Layer 6 of a small transformer language model trained on English Wikipedia (10 layers, counted from 0, width 96).
A neuron's activation on a vector x is SiLU(gate . x) times (in . x), where the dot is the dot product.
The model reads these tokens: " its" " a" "irst" "ri" "k" "es" "," " the" " Is" "l" "am" "ic" " State" "’" "s" " ch" "ief" " sp" "ok" "es" "man"

The vector x that enters this layer's MLP at each token. A number n stands for n times 0.01.
0 " its": 49 21 -32 -38 103 364 -171 25 66 44 -127 9 28 21 27 -8 -41 67 -62 112 101 -8 98 35 78 -7 10 6 2 -40 13 200 16 -1 15 -11 -26 153 -57 69 85 26 -57 -6 39 111 15 -86 178 76 -21 -175 30 -140 -124 59 42 73 -50 -92 76 -178 -2 4 46 -31 45 111 249 4 112 152 90 -173 4 78 51 66 62 19 28 46 -14 -44 33 -21 -69 28 113 -287 -32 -34 91 -44 -66 -59
1 " a": 2 -51 0 -18 114 378 -186 -10 134 51 -77 -4 -24 -24 165 10 -64 49 -85 127 83 -90 39 -20 6 -42 34 -57 8 41 16 121 41 -3 -27 2 7 172 -64 7 75 -5 -28 75 0 45 -109 -108 234 77 -49 -183 -10 -198 -106 68 -43 -4 1 -88 95 -128 -7 19 2 -79 61 82 187 10 64 146 68 -81 100 25 43 111 74 60 -61 47 -21 -42 99 4 -16 55 61 -285 4 -17 15 -71 -71 -94
2 "irst": -25 -4 42 -59 70 322 -174 -133 190 93 -81 -73 24 -6 67 -15 -83 2 23 -85 4 -101 -12 6 4 -62 154 46 125 54 -55 108 67 152 -168 -44 14 80 -120 141 116 -36 -43 -2 86 127 -49 -32 276 -11 -17 -195 -19 -61 110 110 28 63 -82 -10 -130 -83 128 68 2 -224 33 183 190 18 -59 161 30 -42 -32 -23 45 -20 31 -24 -76 75 -78 -75 -31 -70 -24 -18 110 -115 173 -44 -114 123 -51 48
3 "ri": 164 -135 -38 -34 69 171 -14 -94 138 194 -265 -92 5 50 -62 -23 165 155 -159 68 9 -91 -288 -135 46 97 22 14 152 48 -204 62 1 -156 -229 -64 -70 -37 -209 -41 141 -13 -79 -128 138 -124 162 -18 286 12 53 -13 -52 -134 50 -96 11 74 94 76 -166 21 56 -55 7 -42 -91 82 -29 -6 44 140 -28 56 5 14 -36 37 -56 -161 -71 -143 67 -129 -189 -97 -16 -33 -8 -194 0 1 -119 127 -52 19
4 "k": 85 -113 23 -58 -24 80 95 -53 137 -39 -98 -189 22 210 65 143 36 52 -113 3 79 -104 -44 -120 69 181 65 35 2 -38 74 37 -12 -69 3 -124 -66 -105 -182 182 189 -126 -54 80 418 -117 -76 -119 68 -212 79 -201 56 -212 53 -94 54 -113 -136 -77 -175 30 163 -22 -107 -132 7 -31 95 19 -43 82 -29 57 -183 147 175 -86 -99 2 -80 8 172 -72 -185 106 121 33 -39 -36 -53 141 16 15 105 46
5 "es": -30 95 299 79 96 196 -65 -106 136 -84 -89 -129 -31 140 24 -79 47 118 42 141 94 -136 31 50 39 107 21 61 -109 -8 -105 27 -96 -26 2 -139 -115 93 -81 253 172 -41 22 17 193 165 -45 -5 203 -86 92 -80 -102 -149 -1 -104 112 36 34 60 3 -84 78 31 -269 11 -148 -25 307 -96 -50 153 -72 -28 -85 -53 62 -45 71 22 46 -55 -6 50 -17 91 17 -71 39 -108 -77 9 -31 -75 28 -195
6 ",": -69 63 -33 115 62 233 -268 40 99 0 17 2 -53 7 104 -85 -157 77 0 20 111 -20 104 64 35 28 117 32 122 -76 1 187 -29 34 -69 -3 -28 108 -8 26 87 92 -78 73 75 102 72 -23 187 66 -19 -88 -77 -110 -5 -38 156 55 -60 -228 29 -133 -20 -24 61 54 30 70 317 -36 39 -9 15 -161 37 113 33 46 70 154 -43 -60 -56 -27 -45 20 -95 -37 72 -297 -59 -62 -73 -15 97 -62
7 " the": 27 51 -7 13 54 386 -263 53 27 60 -45 1 -2 79 57 -33 -58 4 -14 73 44 24 86 36 50 -38 45 -26 27 -29 11 165 36 8 -20 45 25 114 -39 54 69 -26 15 41 48 7 -64 -69 154 64 -62 -118 -57 -82 -84 32 64 69 -25 -89 96 -197 -18 -18 53 -30 -1 55 188 47 89 59 74 -126 32 54 16 55 49 80 -35 36 -34 -21 39 -10 -77 23 60 -384 -60 -77 79 -51 -71 -25
8 " Is": 83 34 124 -141 129 122 -184 -14 92 173 4 -166 -83 13 116 69 -147 -27 58 39 72 -74 -208 20 -104 -72 96 31 45 34 -49 194 90 112 137 53 -2 123 58 234 66 161 171 -125 135 157 -84 -21 224 -49 0 -179 -179 29 280 -55 182 -22 -68 87 154 34 -12 -187 -26 -38 -109 73 229 34 -38 24 86 117 -6 165 -59 0 -105 129 -73 50 -86 18 70 -55 38 -9 42 -29 180 -14 -35 11 30 6
9 "l": 22 166 161 16 208 45 -75 13 139 -27 -189 -20 129 -138 -17 -33 -140 -10 214 -137 -102 -139 -100 -13 30 -103 58 96 217 18 -42 89 220 259 32 -41 29 -123 -93 62 106 220 150 28 10 -4 71 8 -55 -208 -36 -53 -42 -20 493 -111 101 -103 53 43 178 80 -90 41 -22 66 -81 -24 43 -73 -85 19 136 -45 78 53 -68 -77 47 -177 -118 -138 -196 67 29 0 -140 121 -100 -136 73 21 13 35 18 32
10 "am": 20 71 14 31 124 142 34 29 -1 -40 -172 -54 -30 -120 -24 65 -18 6 168 -52 22 -79 -85 158 174 66 139 -110 -31 87 132 45 27 6 -20 -45 -150 70 -186 20 159 148 99 -61 55 -78 27 -56 222 -140 246 -127 105 22 241 -29 105 -283 -20 -9 -87 -124 -32 -11 -116 40 -44 -325 5 20 -101 5 46 80 -83 45 183 88 -23 -70 -124 72 -131 -98 -224 -81 29 11 -25 -280 -163 39 105 -26 69 -228
11 "ic": 37 144 179 32 163 193 66 -120 -34 -96 -134 -13 -70 -71 -62 91 -29 102 57 68 14 -13 14 160 7 -110 97 -29 -113 45 175 190 26 119 70 11 -129 24 9 184 100 -65 20 52 58 -77 8 32 195 -136 -99 -134 -63 8 209 65 42 -145 -23 161 -185 -65 61 -61 -351 -35 -75 -151 201 -6 107 117 62 86 -33 25 137 45 -51 -16 -14 -90 -75 199 43 77 71 -134 -54 -213 -124 -166 -26 -130 47 -80
12 " State": -36 78 51 -11 229 264 4 67 45 -30 -94 93 -72 86 -44 182 -44 152 185 82 -109 16 -84 -17 86 61 4 -125 -64 47 80 90 -221 7 102 85 -98 131 -91 195 149 171 -12 0 43 141 51 -124 147 -178 -50 -29 -107 129 108 -79 21 -45 -65 46 -120 -110 155 -123 9 -48 -20 21 147 29 -145 -55 106 -134 -83 -26 85 9 -90 -47 7 51 -92 79 39 27 158 -141 -10 -174 -61 -146 -20 -86 104 -215
13 "’": 40 55 50 -146 193 211 -69 -38 -24 -7 -185 126 8 -35 -117 203 -74 -14 155 137 92 -80 -303 95 178 64 39 170 -148 -55 7 28 -7 90 137 -26 -171 181 -52 0 -24 185 -49 -17 37 141 -230 1 240 -86 -45 -101 -24 -30 154 -9 -150 87 -116 37 -35 -122 116 -30 -134 1 -16 -88 117 1 38 30 -23 -219 147 77 141 2 -131 -12 12 -52 -145 53 -129 10 65 -142 -27 -68 -135 -66 -51 -86 75 -120
14 "s": 24 64 135 -63 174 265 -89 37 -43 -116 18 -81 -3 143 15 120 27 63 105 175 156 -178 67 -31 31 42 -51 28 9 -3 -53 126 96 90 63 -15 -107 56 -149 233 183 163 19 25 34 138 -173 10 286 1 4 -89 17 -113 -30 -13 -45 75 20 -64 29 -60 41 87 -139 16 11 -98 298 -72 151 136 16 -48 -56 -40 75 4 -55 -16 -6 27 -44 33 190 105 -36 -115 -10 -142 -31 16 86 -167 -15 -115
15 " ch": -40 154 -77 -28 -24 178 -48 35 308 168 -64 55 97 36 82 117 -131 100 -64 74 51 -31 143 57 18 0 -93 94 83 106 -62 242 -47 286 -88 -51 125 56 -163 134 115 38 -56 119 163 82 -156 -36 109 -117 -1 -78 -126 -22 82 -44 113 -134 -85 49 72 -110 50 -4 37 -153 -4 9 16 -44 -22 127 127 -254 173 130 -73 -54 -68 -85 35 -27 -25 -58 -121 57 23 -104 -13 -170 122 5 -141 -73 -151 -236
16 "ief": 11 -29 40 -70 -5 207 -142 39 30 17 -83 30 53 79 76 52 49 75 -54 128 1 -5 -101 96 112 101 51 190 -30 -209 36 94 55 34 -25 95 -241 52 -107 226 17 317 86 -70 106 -11 -21 14 292 49 6 -115 -95 -111 31 68 148 76 15 33 -90 -163 -16 135 -75 -138 54 105 193 59 -45 125 47 -119 -40 -32 80 -94 51 -29 -88 108 8 39 -144 -114 129 17 34 -133 172 -39 -197 -76 158 -117
17 " sp": -6 68 -130 -186 314 178 -31 91 183 105 -36 18 115 19 16 62 44 13 -271 167 72 13 -121 -19 47 1 48 69 67 -97 -41 58 110 206 11 -100 -74 155 25 2 236 22 12 -23 198 136 -23 -129 98 -73 -63 -46 92 115 207 -21 211 77 -17 53 111 -118 -51 0 13 -165 -41 99 49 111 -62 65 -22 -204 48 122 -214 -168 31 -84 -49 -25 -235 9 -80 -155 -75 -41 -49 -95 -91 24 6 -50 -112 -78
18 "ok": 80 75 -35 2 73 65 -119 -44 14 119 43 97 17 54 149 15 247 43 -51 -35 130 54 18 51 149 93 23 232 17 -176 127 27 -51 26 -8 -21 -282 128 -172 67 145 268 -103 -101 113 -201 -128 -81 163 169 100 -97 -95 -167 187 -162 97 58 87 -81 -19 13 -176 21 130 88 15 -114 133 -37 85 99 200 24 -119 284 3 -11 27 -117 42 134 -48 -128 -80 -144 -106 14 -231 23 -42 137 118 -74 -12 -15
19 "es": -69 179 127 85 90 195 -57 -95 73 -134 48 -15 -71 211 19 -80 206 54 32 -4 117 -72 97 78 35 79 -71 151 -15 9 -41 -16 23 -91 -45 -41 -223 155 -43 217 126 200 91 2 24 -26 -89 2 177 46 -6 -44 -79 -140 137 -82 73 123 87 -61 56 -31 -74 96 -207 75 -114 -98 281 -120 -8 178 127 -81 -81 -17 -12 -19 -59 -11 99 28 -58 20 -3 46 -4 -150 -179 26 -39 67 10 -217 38 -276
20 "man": 91 87 214 29 149 116 -68 55 -94 -169 -105 96 56 278 -12 -99 -190 112 36 113 0 14 -73 -98 242 4 -147 72 110 5 -107 201 24 58 -165 -87 -69 56 -39 191 155 18 28 -96 99 113 45 62 207 -286 87 -126 -72 -94 -43 48 106 99 -5 -34 -5 22 -1 -2 -65 52 94 -42 117 21 -166 71 -89 -2 19 7 175 -256 65 127 112 89 -210 -10 -156 21 107 -151 46 -70 -155 0 -65 -57 53 3

Each question shows the input weights of one neuron of the MLP. A number n stands for n times 0.0011.

n246 gate: 158 -122 153 22 -71 -68 -48 -26 -28 62 140 79 46 -61 100 -74 177 -102 -109 106 38 239 -144 -65 -290 -45 28 62 -40 -81 -111 122 -16 -39 -66 -49 -90 143 3 137 153 -225 91 -12 -41 -178 105 -76 -121 -45 105 13 117 106 -71 16 22 -130 -69 51 -19 -147 83 -31 148 101 -145 -3 63 76 -289 64 32 35 80 54 -61 56 -83 -54 -35 -19 -35 160 -29 85 131 96 -22 -81 -98 120 -200 107 -104 12
n246 in: 21 -167 -73 7 -198 80 52 7 150 7 50 157 88 45 -69 -57 65 55 -92 30 -72 180 -182 23 43 0 -207 147 -27 91 3 74 116 46 71 76 100 -101 -31 -21 -13 -91 153 -190 -210 -119 47 -10 -151 -261 117 -126 -20 -138 -73 -77 -110 -18 68 -34 227 7 -13 41 143 267 -180 50 24 -86 3 10 130 -233 57 38 -105 94 230 10 -24 72 38 -41 41 7 91 -103 -145 71 -333 97 67 -27 -175 -60
It fires most on token 2 "irst"

n211 gate: 13 -141 108 -34 78 88 -166 -16 -91 -101 182 67 56 -209 91 -41 -125 -186 -193 -60 -32 -83 -63 -53 114 55 137 -72 -239 -146 86 13 29 79 29 -177 -84 -122 -108 -35 48 167 86 122 41 43 119 42 6 98 100 13 64 -16 -25 178 -29 -105 48 -90 -34 -118 -128 6 72 29 55 -119 109 -164 124 12 48 -109 -22 74 68 -188 3 233 60 166 87 117 -110 226 -25 203 -126 -54 99 -25 104 70 87 6
n211 in: -30 -76 29 81 32 -14 -74 197 39 101 -23 -98 -78 -230 17 19 70 96 -155 -101 17 -31 -108 -36 10 7 -19 107 -203 104 -13 59 -73 -34 118 -174 -26 -29 -20 -200 86 141 -188 74 -161 -45 104 -30 -65 71 165 36 13 -7 158 -31 27 -17 -151 -219 194 -189 -178 -59 81 76 0 165 37 53 -138 -32 -3 100 10 23 -128 16 -58 36 40 109 -17 -167 -127 -201 128 -20 94 -23 -244 197 134 251 -77 166
It fires most on token 18 "ok"

n146 gate: 131 -6 -29 38 44 -6 266 36 116 0 108 54 -119 15 -67 -23 -167 203 161 -50 -30 12 15 -76 -29 202 38 38 -32 99 -57 6 157 -12 21 -176 122 -102 0 57 33 -73 18 -131 83 127 32 -77 58 -67 -70 80 -53 38 52 113 -60 31 -65 233 122 -58 -145 97 78 42 -17 -67 -24 99 0 98 21 6 -14 -164 -29 -190 116 175 80 -71 -141 -165 87 -119 -141 -72 -9 -35 166 -23 70 -92 -127 -187
n146 in: 57 -85 -79 31 157 -97 121 -225 -18 0 -213 -15 61 -54 -83 114 44 -104 20 -313 -189 -149 93 135 30 -6 28 -6 153 -54 9 50 -66 -45 50 9 157 52 166 -13 12 121 -135 120 -228 -82 -117 63 102 -51 -89 16 144 -170 46 29 41 146 122 54 -28 85 80 -231 -107 -28 75 -40 240 -76 -38 -67 73 0 15 94 -45 166 0 -144 25 -56 -70 -96 -108 9 -177 -13 0 50 -81 156 -31 56 3 3
On which token does it fire most, and how strongly? 9 "l", at about 2.4

n25 gate: 159 -91 163 39 -99 -21 110 -92 49 -20 43 52 139 -155 -185 26 108 -30 21 83 149 21 0 -122 -7 154 -86 166 115 180 47 87 -128 14 3 3 -10 -3 54 54 -9 130 -37 -46 3 49 0 182 53 199 -102 -253 178 100 -20 3 14 -146 -3 -102 205 105 10 -151 63 193 35 185 81 -58 -148 278 -105 68 -256 -24 29 169 82 40 -54 108 88 174 -48 -225 50 24 154 107 84 178 47 -13 -52 56
n25 in: 96 -75 62 101 31 146 -116 -212 -174 -175 112 150 48 -7 -170 101 -64 125 148 74 0 213 -4 -160 -120 11 -111 3 -3 -78 14 -102 -60 176 102 7 146 -178 -36 25 10 193 -142 -219 18 76 98 68 -21 -14 -28 -89 -32 -21 167 11 -29 -187 -117 68 17 21 35 46 38 -54 316 66 154 125 99 -134 -43 -196 31 4 151 -45 219 92 78 -224 -7 53 11 -50 70 72 278 -32 127 -191 175 248 -24 24
It fires most on token 0 " its"

n171 gate: -62 124 -272 -43 -29 45 -117 -169 -20 29 3 51 18 -51 -57 43 -141 -6 122 52 74 -134 20 -20 -14 245 57 26 -154 -81 94 122 -21 103 120 -117 20 -6 62 -27 16 23 -23 -3 -29 -9 12 -18 23 -188 9 -109 94 20 43 88 44 -15 123 47 -101 -74 -258 38 80 147 -11 3 -144 -118 -88 88 -6 44 140 -18 -193 187 158 -41 58 -53 122 -157 134 114 -29 -115 143 9 29 17 139 -76 -14 -133
n171 in: -39 -95 -132 -183 73 180 52 72 -87 197 97 -145 135 49 33 -67 -81 -48 -6 -18 -9 -188 9 -38 86 -85 122 146 52 74 93 -112 -71 -12 121 3 134 -76 152 -48 -95 3 131 137 -133 150 -3 84 172 -143 -82 -54 -9 18 -128 15 57 9 -83 84 -137 176 145 33 79 -96 6 70 60 0 -36 40 21 212 32 42 69 -15 111 104 101 -36 129 -21 45 62 -53 -84 -30 98 -56 70 118 137 -214 -135
It fires most on token 1 " a"

n147 gate: 204 69 -10 103 213 -101 83 55 37 77 -230 -75 87 -38 176 -187 140 -174 145 80 48 35 -13 -136 -33 35 -13 -63 56 -87 -156 54 139 -73 -81 56 50 -60 -3 -106 -63 -13 -115 10 -101 -256 -7 -326 146 7 0 132 193 20 -142 143 -109 -147 -179 44 -50 -132 -166 84 63 17 -58 103 95 -24 209 -26 61 3 40 -207 49 -236 20 3 247 -7 79 -101 113 91 -67 10 14 74 -88 -80 60 64 -36 -77
n147 in: 214 31 217 -131 -89 104 -15 -51 138 -11 32 347 -41 70 37 85 -76 -208 110 72 -66 -45 -14 160 -28 26 0 -57 -92 -69 -113 -94 -7 26 -7 -162 -131 -25 109 216 115 -172 65 11 -281 102 -125 105 11 74 -35 -149 293 -129 113 198 -48 -232 -4 -219 -96 -46 -304 -4 74 124 -104 103 -80 -33 -76 -46 113 73 -46 -11 -4 -57 25 91 -101 -65 -285 162 -48 18 11 117 22 -61 47 -39 -54 18 -162 167
It fires most on token 1 " a"

n72 gate: 204 -125 -107 4 117 -122 137 -147 -38 148 -64 -125 -130 -47 -27 -8 -62 8 92 -178 54 -210 125 -15 196 20 113 -15 78 -306 -223 -19 111 -213 -57 123 210 -94 -96 -139 79 42 73 -49 141 -97 173 146 30 129 22 203 -96 110 -49 51 224 59 -137 -116 -34 -4 45 183 217 131 22 19 50 -228 11 -89 89 -339 116 84 11 -169 15 130 11 38 329 -103 -112 -73 83 -271 39 110 23 -15 -19 -122 137 -19
n72 in: -108 171 -68 76 66 137 57 11 69 51 149 60 92 -38 0 -55 201 -45 -147 -132 138 111 -81 -69 -100 68 47 131 144 -194 126 15 82 -27 74 0 -25 -135 174 -149 -24 18 37 -65 18 -97 -117 -360 -142 -151 -43 -96 241 -139 -83 -111 -79 -245 122 -168 -192 101 -76 -140 4 67 -71 -47 75 101 151 219 -104 52 58 78 82 244 47 89 -103 11 161 26 82 167 -15 -198 241 -177 44 -22 62 -137 50 306
Its three highest activations, in order, are on tokens 6 ",", 4 "k", 12 " State"

n127 gate: -69 -13 -122 -250 -40 98 -178 -38 84 -91 71 -137 70 -216 -28 -47 7 -21 0 -290 -48 39 -102 147 152 -17 -27 40 40 -163 -34 24 -154 -46 -78 -17 -13 3 167 31 67 -47 7 97 -20 133 -292 65 -74 -115 150 -34 109 57 7 42 -134 173 170 234 -3 -159 -147 112 -164 -79 56 60 -113 -41 -174 -76 -3 250 137 -164 -69 57 -181 -79 61 0 -14 132 -149 17 84 227 -114 -17 27 110 -81 48 -83 -37
n127 in: -11 37 51 100 17 -62 -183 -39 52 28 198 -142 -233 -76 54 -97 -78 -85 22 -108 57 -117 238 -35 -188 93 69 163 113 -225 -124 112 46 116 -112 -216 104 104 -148 -78 171 14 -159 -69 -109 3 10 -95 59 -7 -114 233 148 21 141 146 -93 -36 35 -7 45 -7 -45 -137 -172 -156 132 86 206 -146 -105 10 -60 145 -148 -240 68 76 -83 187 -77 -46 32 -73 -100 18 -52 -68 64 21 148 -21 70 -310 48 66
On which token does it fire most, and how strongly? 2 "irst", at about 1.7

n193 gate: -23 7 -52 11 87 -131 -12 35 -238 15 27 -237 -195 237 134 42 -85 -206 137 -76 -58 -208 50 -76 194 -350 125 -194 -117 -221 101 157 43 -24 -35 -19 -79 137 -162 -19 0 -57 182 136 -188 34 65 54 -152 63 -155 58 23 114 83 203 -172 -159 115 -58 -151 -11 -98 -115 159 62 37 38 -16 -105 -58 -187 109 210 -8 -213 41 -46 182 139 77 -66 -23 -280 -35 166 -115 -160 204 58 73 -38 -50 -35 -109 -179
n193 in: 32 133 4 58 163 24 133 -68 39 0 -58 -121 110 141 -105 -19 -99 -72 247 55 -389 -29 47 -112 -15 0 12 229 -81 -19 139 -133 -312 -69 35 -254 -108 78 -95 203 -148 -157 -16 185 -75 111 16 -103 -109 -125 108 -273 -39 -16 -139 118 -172 -355 28 262 66 65 100 -255 81 218 163 167 -226 -52 177 -4 -64 20 -35 -107 -92 -27 112 115 165 67 88 78 -88 162 129 -24 164 90 12 -19 -51 -16 4 35
On which two tokens does it fire most, strongest first? 18 "ok", 19 "es"